Layer 4 of a small transformer language model trained on English Wikipedia (11 layers, counted from 0, width 96). Numbers have three digits each and are written without spaces.
A neuron's activation on a vector x is ReLU(weights . x), where the dot is the dot product.
The model reads these tokens: " of" " the" " d" "at" "a" " c" "ent" "er" " is" " to" " al" "ig" "n" " d" "at" "a" " c" "ent" "er" " a" "ct" "iv" "it" "ies" " with" " the" " g" "o" "al" "s" " of" " the"

The vector x that enters this layer's MLP at each token. A number n stands for (n - 500) times 0.011.
0 " of": 448524415637496561434411661537586349584354514476622512590568619537609521471480508602654648405592393585413541602621524576611533465366501600459505441533503336554327525658660642329463003306628376473454501417427613425547620514345595422287488484385287475270506561382491465527628664680364578473
1 " the": 418439487534515767491404643432544368565448556376632568675612602518515605525662527589489691548598652645405521467468451554625640485569388556440456352507482547556314484511535645533474148320617391346274611474427596232542631574350668464371354483521334408317560587482511350386438460696361634352
2 " d": 198480432744649614502514476473566374284649560724631379471552555492567517365473389635454582412502611549342425452600468598659530294348395578427533524439547276453388607562582604379410473306641500394560606553428640557433680473488734493401321518580344587587430295482532262413499671730468500500
3 "at": 256573611505635694601233346362512405612652527405787507458310360368417580421568611581454659402474329412592612269568439593581595562484468517515524477566606349532482445613575386131335583374668566423360649424513532342668519352474651687521618409450410540408582523469414415549614511733541482443
4 "a": 363516625555578771540513473438674464708569439438654462459330551663445644282613553517491552328448636414513484562672504472586666689538565489697657378536735251449346491640566408452211442274622447390496638328366468327668567501528449507448571426476561441524481553427400273442474441590421361373
5 " c": 120401393573715604349468496397435378491577526480643423546545478386696541508552344478631703360681454662417513431504516728584489500558469536447546422487479439395312628587673648489450468356608240428344591470537735539607594385353503461539310605455311482526529438484593250493691454644466575491
6 "ent": 355324613666405562574421433283736352412593443758559401558664662439476509454594467631483381561498458432359672403465363682573546236643371820400294470503454430416296577651495600362358521666522437397658543295370545477527573750418430608406503462590339441463444486543579561401564630666512459555
7 "er": 531460385451469641390559360400749465779508460342398302383617381494581807546580652604267393469521437579426576537485352624474505502388562390626374698452486413511335384601663495351541521280651411530486623375578549440558466718633538354360464545475410513607466634633677333611363534624560415247
8 " is": 270449438616689712634425541445502410351523476444398501556474732472530623710620452656598516700529506615344483413581643759521506630412542579602441435564518384434294452556576445371595251481541339501536657468527565242633349290314445521438491616483261446425502484501513343423526543700323559449
9 " to": 174553569589558673771485472611617412558556433520577582501461704520635628506423368722570826606428540565387601363548579716614640591372227478487519601556382314427214599457613440392496342363608329424577479410552605344522504362388497500447496534422422484494366539346603329365520534596460377430
10 " al": 339447440591531586604324575460427440366611525518759596523611569431611562515480305616432631639462544599384464536699625653528754574502533471493388262323521492434259498370672645644413391467646395360564684319598597393597434461319395336493405466413426496643359307418595456448399544846401564471
11 "ig": 345630448463428843549331460370630300658738584541416739391696322553683653470426524553535519348598511488560692535569582569381582348416353400417456426448523370467451338620462476338441607311491509557424636537469762429575503504279696646443451581653521321429534424579433506298462530431416370588
12 "n": 379543514588644491414529487649647224586577518381636430548611500309552758628696498551569263547411585452275544666540502643661276465470469598587344529469459451446329395619467542530651475569590618611365560302148377407597478456426549468512571522589562249545505541264390338539590585548577361432
13 " d": 156481455683688687504539387483558358404604590653596423538600489475504557389455416654425609377409604503297396481563441643610532349397444559430541518449544231493322606539574634362449469346649495412596656565421595571531702476477752525388313472556337588540431303410522262466487683706466506506
14 "at": 229566592500621713593243338356496404587617520392813501475332374338434572421568635587438653418461324411596598263555432609569577569479483533478532500592597371540481432642562379145333568353669546428372674431512524345668525362462678692512615389475423561438590532445425443568601516703534486436
15 "a": 338511622550571784527524498444665425694530448410651473446334554636444642297590570521489545337432636403524475571657508478592670686547562529692660389535732254444327508636561412443203456271624439381497650311370467353682604510538439511438567417501568432525485567417409280457460463574406387362
16 " c": 106405392565724616359454480401415370512581532452640424559554472394686573502532351487636694340655461654432511444496520773556502511558479532433558394490480421379305623574639639494459486363619253443347628481537731572636587362347508480528313591477324478532510438453598269479688461628457571489
17 "ent": 357314625667431572574416427281725339414590435740547399564671649442476516453593471625481378581507461422355680414465366681557536230643372823407299473510453436410299573643488598373354521664522438396648540289355543476523577754433428604401504458592337446476448491542582565399570642654508467554
18 "er": 508452393443477648381534364406737465781509461348420292391619372492576811543582655610268399483516438577428570534482353629466518508379554398634381692454479406510336385595657489350542519274652421518467618357575551453557477724643553353353466546489421517610456632625690333610358528618572413252
19 " a": 298305454614605757561434467441681417484320447431676503539642544460609603425576513528577784410664723674394592404580557540482477466494419392471455378464568355401314604465599484422393356374641295413474650601579622378632712558428480517434368428606440450402508389450640337396535443754361572320
20 "ct": 363333651639548631535463480450653283495598384597446511576589714372610861731735440455616459623457252403621484456642475664635561586478356540390362309428457375467427434615407527495456645399405683487257470239576528602541435496369603613388546448487376527657453476468453276440442589625517431360
21 "iv": 567377724588392422400482479515612288520754399208465391472619450381360647534413415520536550449274512531252370578765325848541505736588488595573398470638573495601416356733551476451529610470635513412544594595484423432640459498443552387574552596502484583570385345438492296430359464612531349485
22 "it": 385657526419458478581382560533645210769528440326430549557499379412451710540599560513528461491260499491385491641663448608500401727316478679371294507580598450519278495758536549551450464430645493505363628460452488320751537638170586458619450496412644605594531474494475358329191522588475567528
23 "ies": 380515490474491742413649465634644374716584262456358483611529549556688770629577602500571254573480612433331379531557350504514466735576442714638385452458589407439226373531553472438465460373604419465478592520517548379479421660384551279397611590505623501428445436466454213567483641634337456397
24 " with": 273482462425574758586408612457551393562443594536580619553476581636694544563541432673393746569464491474461554473640476760570560598476457542638647492557429476439389556515532437395409242440646421287609565545411517296608566421291547390311442524427304361347268673413648355351521495686386537475
25 " the": 413423472546510807535381614466553332565471586371623572679596612506556641512664470596492655528592635667405486500476479564613645486590380533449479364558492548537333500478521621536502183353590336335306643494443626268541603535356648424318330525528355398328568613417536350321403454651375629351
26 " g": 115550503569656703455402559384418384391625481635626402533586553540701626382572417535609812415645364698461464436548488623620565493444487558313420430491449385388481637612653507390559458248491451403457624515493673439506515504460494351449217498619386451618479473444592270426585567647485552378
27 "o": 509569567732616563516420442500737358523693332273544475454392674481597604464706642369454682413599363584381374287500710498540618688543331613486407515597644327425425427361397307532447434374600425400525486255479605371575639355436534530449632603564391494552516642394469327533620356740460581393
28 "al": 513494726565438403541520535384587500688532489513530357547557567491737591630672667625509680469453472459398505512640450572530559437459514302635648390388401458352220443743410406580286628736634671351386675446545472350432690501314428377342560536544532360398281447477450311361498495683525419383
29 "s": 277398536573589607499537401523568260605528475484416616590365520484593725611477579494558451730496590382500326446607384483486538620637384548641443395505547346332308498590495518340492648361616438629422659414524526480405522515387512257438481583427645407567571452707307139281729677654499576415
30 " of": 284509442589515605498438517523612448648511693264491516571528483596673571538526514624457633546503567519466544615657618833647406547460352534413493590780319367429197517573622458367537256292724448382456657498447458337531504463364447523356560630228491491322444663380479384420513462563449458458
31 " the": 404395482519479806509374577485523378568462565403624611703581622549536664510659526587496649517608662605420491512491469554632631479576367518454480298515498544576310444530517636552502212294638375334254710504444606202528604569347633447356360491577378347322567582433489391391405433627386606366

Each question shows the input weights of one neuron of the MLP. A number n stands for (n - 500) times 0.00089.

n200: 413413524570341374373496590594323560642380488404656504548478492647525565328332614319517409285538621581578387533814858285357747243498529391615669723524479448546389536491452559624550562418524236500503347466495397721739554460431645382472716484493628572503459446333309495345630547245679693419
Its three highest activations, in order, are on tokens 15 "a", 4 "a", 0 " of"

n124: 598399465342458539347682461637466380305297311605587729579758440507431503476411687553475487455537761124617730558445615597520436632439696824395689427504579476667433621429564539460349497480472743537554450477430363423433585596591628310534452593269638484421550521504508382505290402379492487406
On which two tokens does it fire most, strongest first? 23 "ies", 15 "a"

n254: 522477598549433525591371653604464524488464422507615512506480584410434291634410045604588352440649398704496378434523332673463586505420406403563519605661536463477516553264379584594648433356386605412439432447343408723560586579553392603445400470501457404479456405350550488538337321813596497412
Which token does this neuron like most? 10 " al"

n133: 481609663577324433412467698502347556420548494479369634398347276649749373428470605321463401460380316533528627583608648680614550403169412512436375440404645475528555685516706300336473494682642404503529552538556328481509399448757380585571588479648454578433521396718497593849341541476414595569
On which two tokens does it fire most, strongest first? 3 "at", 14 "at"

n230: 639470560222656661442496561444270439426588521383434395746709538457597677326599608514354447276418579584328601460455636251327317401344723522462452707451604549579821604531512462522483424648610571483518414335447550521438538420461443479568536668352357537480521543549303472472291369528556615750
On which token does it fire most, and how strongly? 22 "it", at about 0.75

n223: 458613719393562577827385447485637449480561678662404516754452641386334477371674571189602512452329421346717509430458566390589630290325359585547544452760473567478483421511452467490384580606467558763345555597556434492385612414419309682765143546285612481436493350557537669340401530503273501568
Its three highest activations, in order, are on tokens 22 "it", 11 "ig", 3 "at"

n73: 712462541477513388525679332510641288710472526652336515493569615532432352607453461423706612373466473414533623480478548482357609499462700348639457650532647548473749242300620552263522496641433650275331463572510486566437421420525580284641212446560311411401375524537516404664685412707683767567
Its three highest activations, in order, are on tokens 7 "er", 28 "al", 18 "er"

n17: 779546387235673375775462528500495506404194560588527375620430610551488522381457638587450158456555537631362253522374481455500668513536431402422608551394326659588571469550591537635603396607710467176451607438570397580525594419507582473603618526497519569473605630310542396340502555419568685349
Its three highest activations, in order, are on tokens 25 " the", 31 " the", 1 " the"

n212: 496234748730587671498339487459468466352467530586625595423400743393508623401510612378532324595467782383643339272425555399565615633546458338319565451483541498519565546412659501678339599628450547205388616592506624813459487593782431581566401406388639477286462577450439523238360437170397535400
Which token does this neuron like most? 15 "a"

n130: 499556539632662384559212502553599713367485512760561549631464555524404459591474543505495400721285413417763593295450437283469490410493252642780661459661313626590436561457597348478447450338394516516467429502453751570444482468747538418634420425623338712358710447570514446314351442657509437551
Which token does this neuron like most? 3 "at"

n27: 395562420704572502536408428450408551371372592597630522448635634439651348556584564522375480475578535521652353469400435694377660446526670394616359718593538668516560532217279506516271602484421776704347512353348669433568234347495628704583549332519486815477539692534525508439470685376493431517
Its three highest activations, in order, are on tokens 14 "at", 3 "at", 20 "ct"

n57: 570383496340258595503718312608650399313222368552572450498521582403585306460333456436372591381583400724665382429531473533490617393316611766569384439754373540465642398640640736595463476474408477546583486778499384311456422589404622564658429331448581630441698666535383463497601443399351498606
Which token does this neuron like most? 0 " of"

n7: 536763422394387530568247326410423518285317653404545566625396739473427820860577513346573539541539551381468445528461436239334485547207496462554426671446732412448479583377411252403773646487639456577564606437387622426755434397692405615734694412448485318608500602362473655360430534362440537627
On which token does it fire most, and how strongly? 8 " is", at about 1.7

n126: 552561373637214705344473578631646423359657662823478548607405591461438495509336438471354279584489352715494453688423685488420746734368382296673467662268375587428618630633712555303506623391436435317634341435548564314692496423686478606593525510666392361528699417426694645486663545243509407687
Its three highest activations, in order, are on tokens 11 "ig", 9 " to", 6 "ent"

n112: 713594457544651392535571318599428580483579470376561651623492329551508440447221504734497556400611484377346471689499601677608615501431641417233595538569527280567378544341350622397278266400444301534470283453399593491289670659602537448449593426484417422507590644502645666631495472212516408644
On which token does it fire most, and how strongly? 0 " of", at about 2.5

n62: 620531472588390395444607536579366603325533483429773417470335627395465512251429465649546685451521503699412363510419303557472458494732451647427655150539447432412315541467633528363532614650561368487778478485312322623531455439606355631551446618454497607545397372509351436665382562455593493666
On which token does it fire most, and how strongly? 21 "iv", at about 2.1

n174: 546288412635278452748501602387358288400625681326421341315388444661465335604384209496413558552455515461827438537665241418439387508351496733702380608546628465548340601536559508656600566440563542630500693675587787821650554387486522425808343687504601461561489581460578475485399374394410607189
Which token does this neuron like most? 21 "iv"

n16: 560327579445616721493505407564350459498403266444355549519417374438606599717570505557475535714704669387550708324471546463389499456626305574549537401503458479645378606378451354525419274623551485498611478155364329646477450520755291638678418331544516669635566520507726581617478508363407405595
Which token does this neuron like most? 17 "ent"

n6: 515493461407694478459541368283256665454466451404523553342606533284458544459425838416635384462554464630480396700370463545400545550592574643284596264463667505430481384447553546382663395319436509753719542599256275580493512394334469413671327734422576378362640528515598740497566497578479516554
On which two tokens does it fire most, strongest first? 16 " c", 8 " is"

n35: 562588612545551473565495555349052350639308541467466743565567444453445325370593544611535417460557853484315492544451400631469361563545634421557710472561452682540607508465635449565294526488386618551668465566693487672708363657249610388472218437426505646226333499432559298628478564323578336537
Which token does this neuron like most? 24 " with"

n225: 206831471325487564425588625409518545381512664223395666645686625669519499481544558723543350484361343384616419539648202238461584286511552420433565594488401578524619429507393374474418609619476492722388450558460565470487471419461429249468606457491467414763413419456610532474592700445499468580
Its three highest activations, in order, are on tokens 11 "ig", 29 "s", 28 "al"

n206: 632452363630605564379427442640522495305448481532424529412795548615459410419525590414540530675631479578541353481464436368352490250511468615735392536552614484595627473527291503409457465514526386421501627569442236492374526618728416483624488380303800653311320638427623421672596476543301625507
Which token does this neuron like most? 23 "ies"

n79: 553696479558630546665693792386587433459539388400302582535610458633267479768417423215605417322597490620453536538390381506519592260520462618647603428557338625722444470682546410629515551649609439219627275376407596440378407291635394666307347520372504678547458429551539521476481523426626515442
Its three highest activations, in order, are on tokens 17 "ent", 6 "ent", 21 "iv"

n98: 639405571427630381485423577459593503349417448398449452471409504523251341528541300532614653632511384459357570417539375461601585338550559525539510521644493609440662237565586663471227708745504493407295501437810532798658531206573513561373428420497266325660707465652542485650632536625568593461
Which token does this neuron like most? 3 "at"

n208: 575505458459499315199817526537468604651736290405513349535609500418375314512298485485538561322578610125461436510469652349333625424483516552629791697388483820506212569413424676413491449666582473444741633629337488404616634498539409549590382301410611809559512379484399484567412597557506413542
Which token does this neuron like most? 21 "iv"

n209: 582493372296379773299489610521622593163657584716571596646339528538857395687284622488452562442537506443524423564438463382450606442701609414492746474428561628310747531472406340676444514485495377419398305372345311761410491760339591588365565584595482710527382703454584348360608502620428242423
Which token does this neuron like most? 24 " with"

n171: 476356388598255568456434427484286548275507618629287471604641540445589336418532611542764293539793428566499360623110462428468427575660812719542727568297342592578834593526725366399260690510528709569446369594441588437537759594407410356453382464709568476512378435205497313425581648558367391385
On which two tokens does it fire most, strongest first? 26 " g", 2 " d"

n70: 403341377290542518466573157385485561386548613453398634483578669332493492546414633421640537655546483420485382835477582403763671497379557580418615414674510461558749393322444394654545623558647520625377244613327298613318529384490676754470471745323527686310361435619786540221641302765515241422
Which token does this neuron like most? 20 "ct"

n140: 442566803252718431605432624556531326630424655303491555755340517528427340543456490381777385669381464571462445617487433496647317473610620454317427697643416598429468369410623386864468601515337414433435470617634587440360528336416424457688482690780418393289488453573258557464658475405507534501
Its three highest activations, in order, are on tokens 12 "n", 22 "it", 29 "s"

n49: 591882561219434542310610432479472292362307803476713476694387674641407376258389413311431425397611386649422406526466536537544296575539613502535533509401550577466475431333580379415511542599437438544363466579453673475773562456465374350424472483481458492363584257605245591628716616769722382643
Which token does this neuron like most? 0 " of"

n123: 418603558363475504355419683756532530445492598666578345614434530577528419260254441302685450441469340673510410471255580224226413447470662530402555624424506349616702447575658599461470362404482437533543420581482543496502624549414282288494324502553349454403542568372331625582608513668498546418
On which token does it fire most, and how strongly? 0 " of", at about 3

n168: 439445353570612333641384495405625594417455517553337568550548499507541700516479810237197421583493493520419655396619558324532709532543516767695381478609387626457577399470345423595422582632477456519399430396610593569344430346627693541383153375516514642553482557451438753496542763546624365287
Which token does this neuron like most? 20 "ct"

n187: 722454549399349548489571471407492607451559430552411302842362510364633515364467323741345541412441553745307374607462298318357473466411468699499497518462435342521557589310280515583627420595547621727539605526665435399553210379411437420532437378611450641733605249452470607583411488601646680600
Which token does this neuron like most? 10 " al"

n164: 667335610360367388582710457618631516399551577736616525463585418382690615602522406388472469402515766392525573492460415143721518487286635673651533626564506520553811279422496589379615524536542461439318376530583335663574388500448425610406227750610336298505528482554667493693507684570551772371
Its three highest activations, in order, are on tokens 7 "er", 18 "er", 12 "n"

n175: 446739473495282536644729582472503609339292362439327566449727549388563512491400259533567723390583439479711446566677448353578345463485528355786506376732569585379581390381359536597339547400624576526451601740605471504520463695447667357335396633381431403339426471463569544589331419459507571529
On which token does it fire most, and how strongly? 24 " with", at about 1.3

n81: 568704252449547626291602498524536796306605563482445489496601672769436403332663514561448441618490549544450613485566405345401393707862341519541602532601425463668489537544563482629412347584459673432380370638554492502491500651404681827368386542530586352339307661514539544486682636372610397304
On which token does it fire most, and how strongly? 1 " the", at about 1.2

n82: 511583424591404673480565575542404408406376315666455568551538503473503251434413621384390746319461486838534434560489441733355498521616623561228775675422747564449440287440439202359505387582478529412287591562528453707600626654641427483620299573509494643438676385453560437443172787445829435614
On which two tokens does it fire most, strongest first? 13 " d", 26 " g"

n136: 608334593571534438468627488287452282420574610628289505558516598257586210658438539546286513591549466533545641494448417435292305353415468406365442557472414440432420660645661526543331603575418305574325535567515402621512350348511584419471308646648280557479615283624747523540471220375652379611
Which token does this neuron like most? 5 " c"

n248: 412457379349553538573762515339303743406584497480613528566616744391499501403417769610394318629511385403614693395636431600703620494720756452510349378704413429595327570394633491536365303575618512477442432547434239536615462389726415273360487501688634365389394456524511497488596362250595472676
On which token does it fire most, and how strongly? 24 " with", at about 0.93

n53: 500427440474847502396600412573488508356569526470606327288452479513538323572477403588356768451405317378288181637590318355452538504482558641450578494496549760477501497426443401637473406656635562489337027656550263417631521457682191531472652311610518397338332702195750609506522584692757648556
Its three highest activations, in order, are on tokens 24 " with", 27 "o", 28 "al"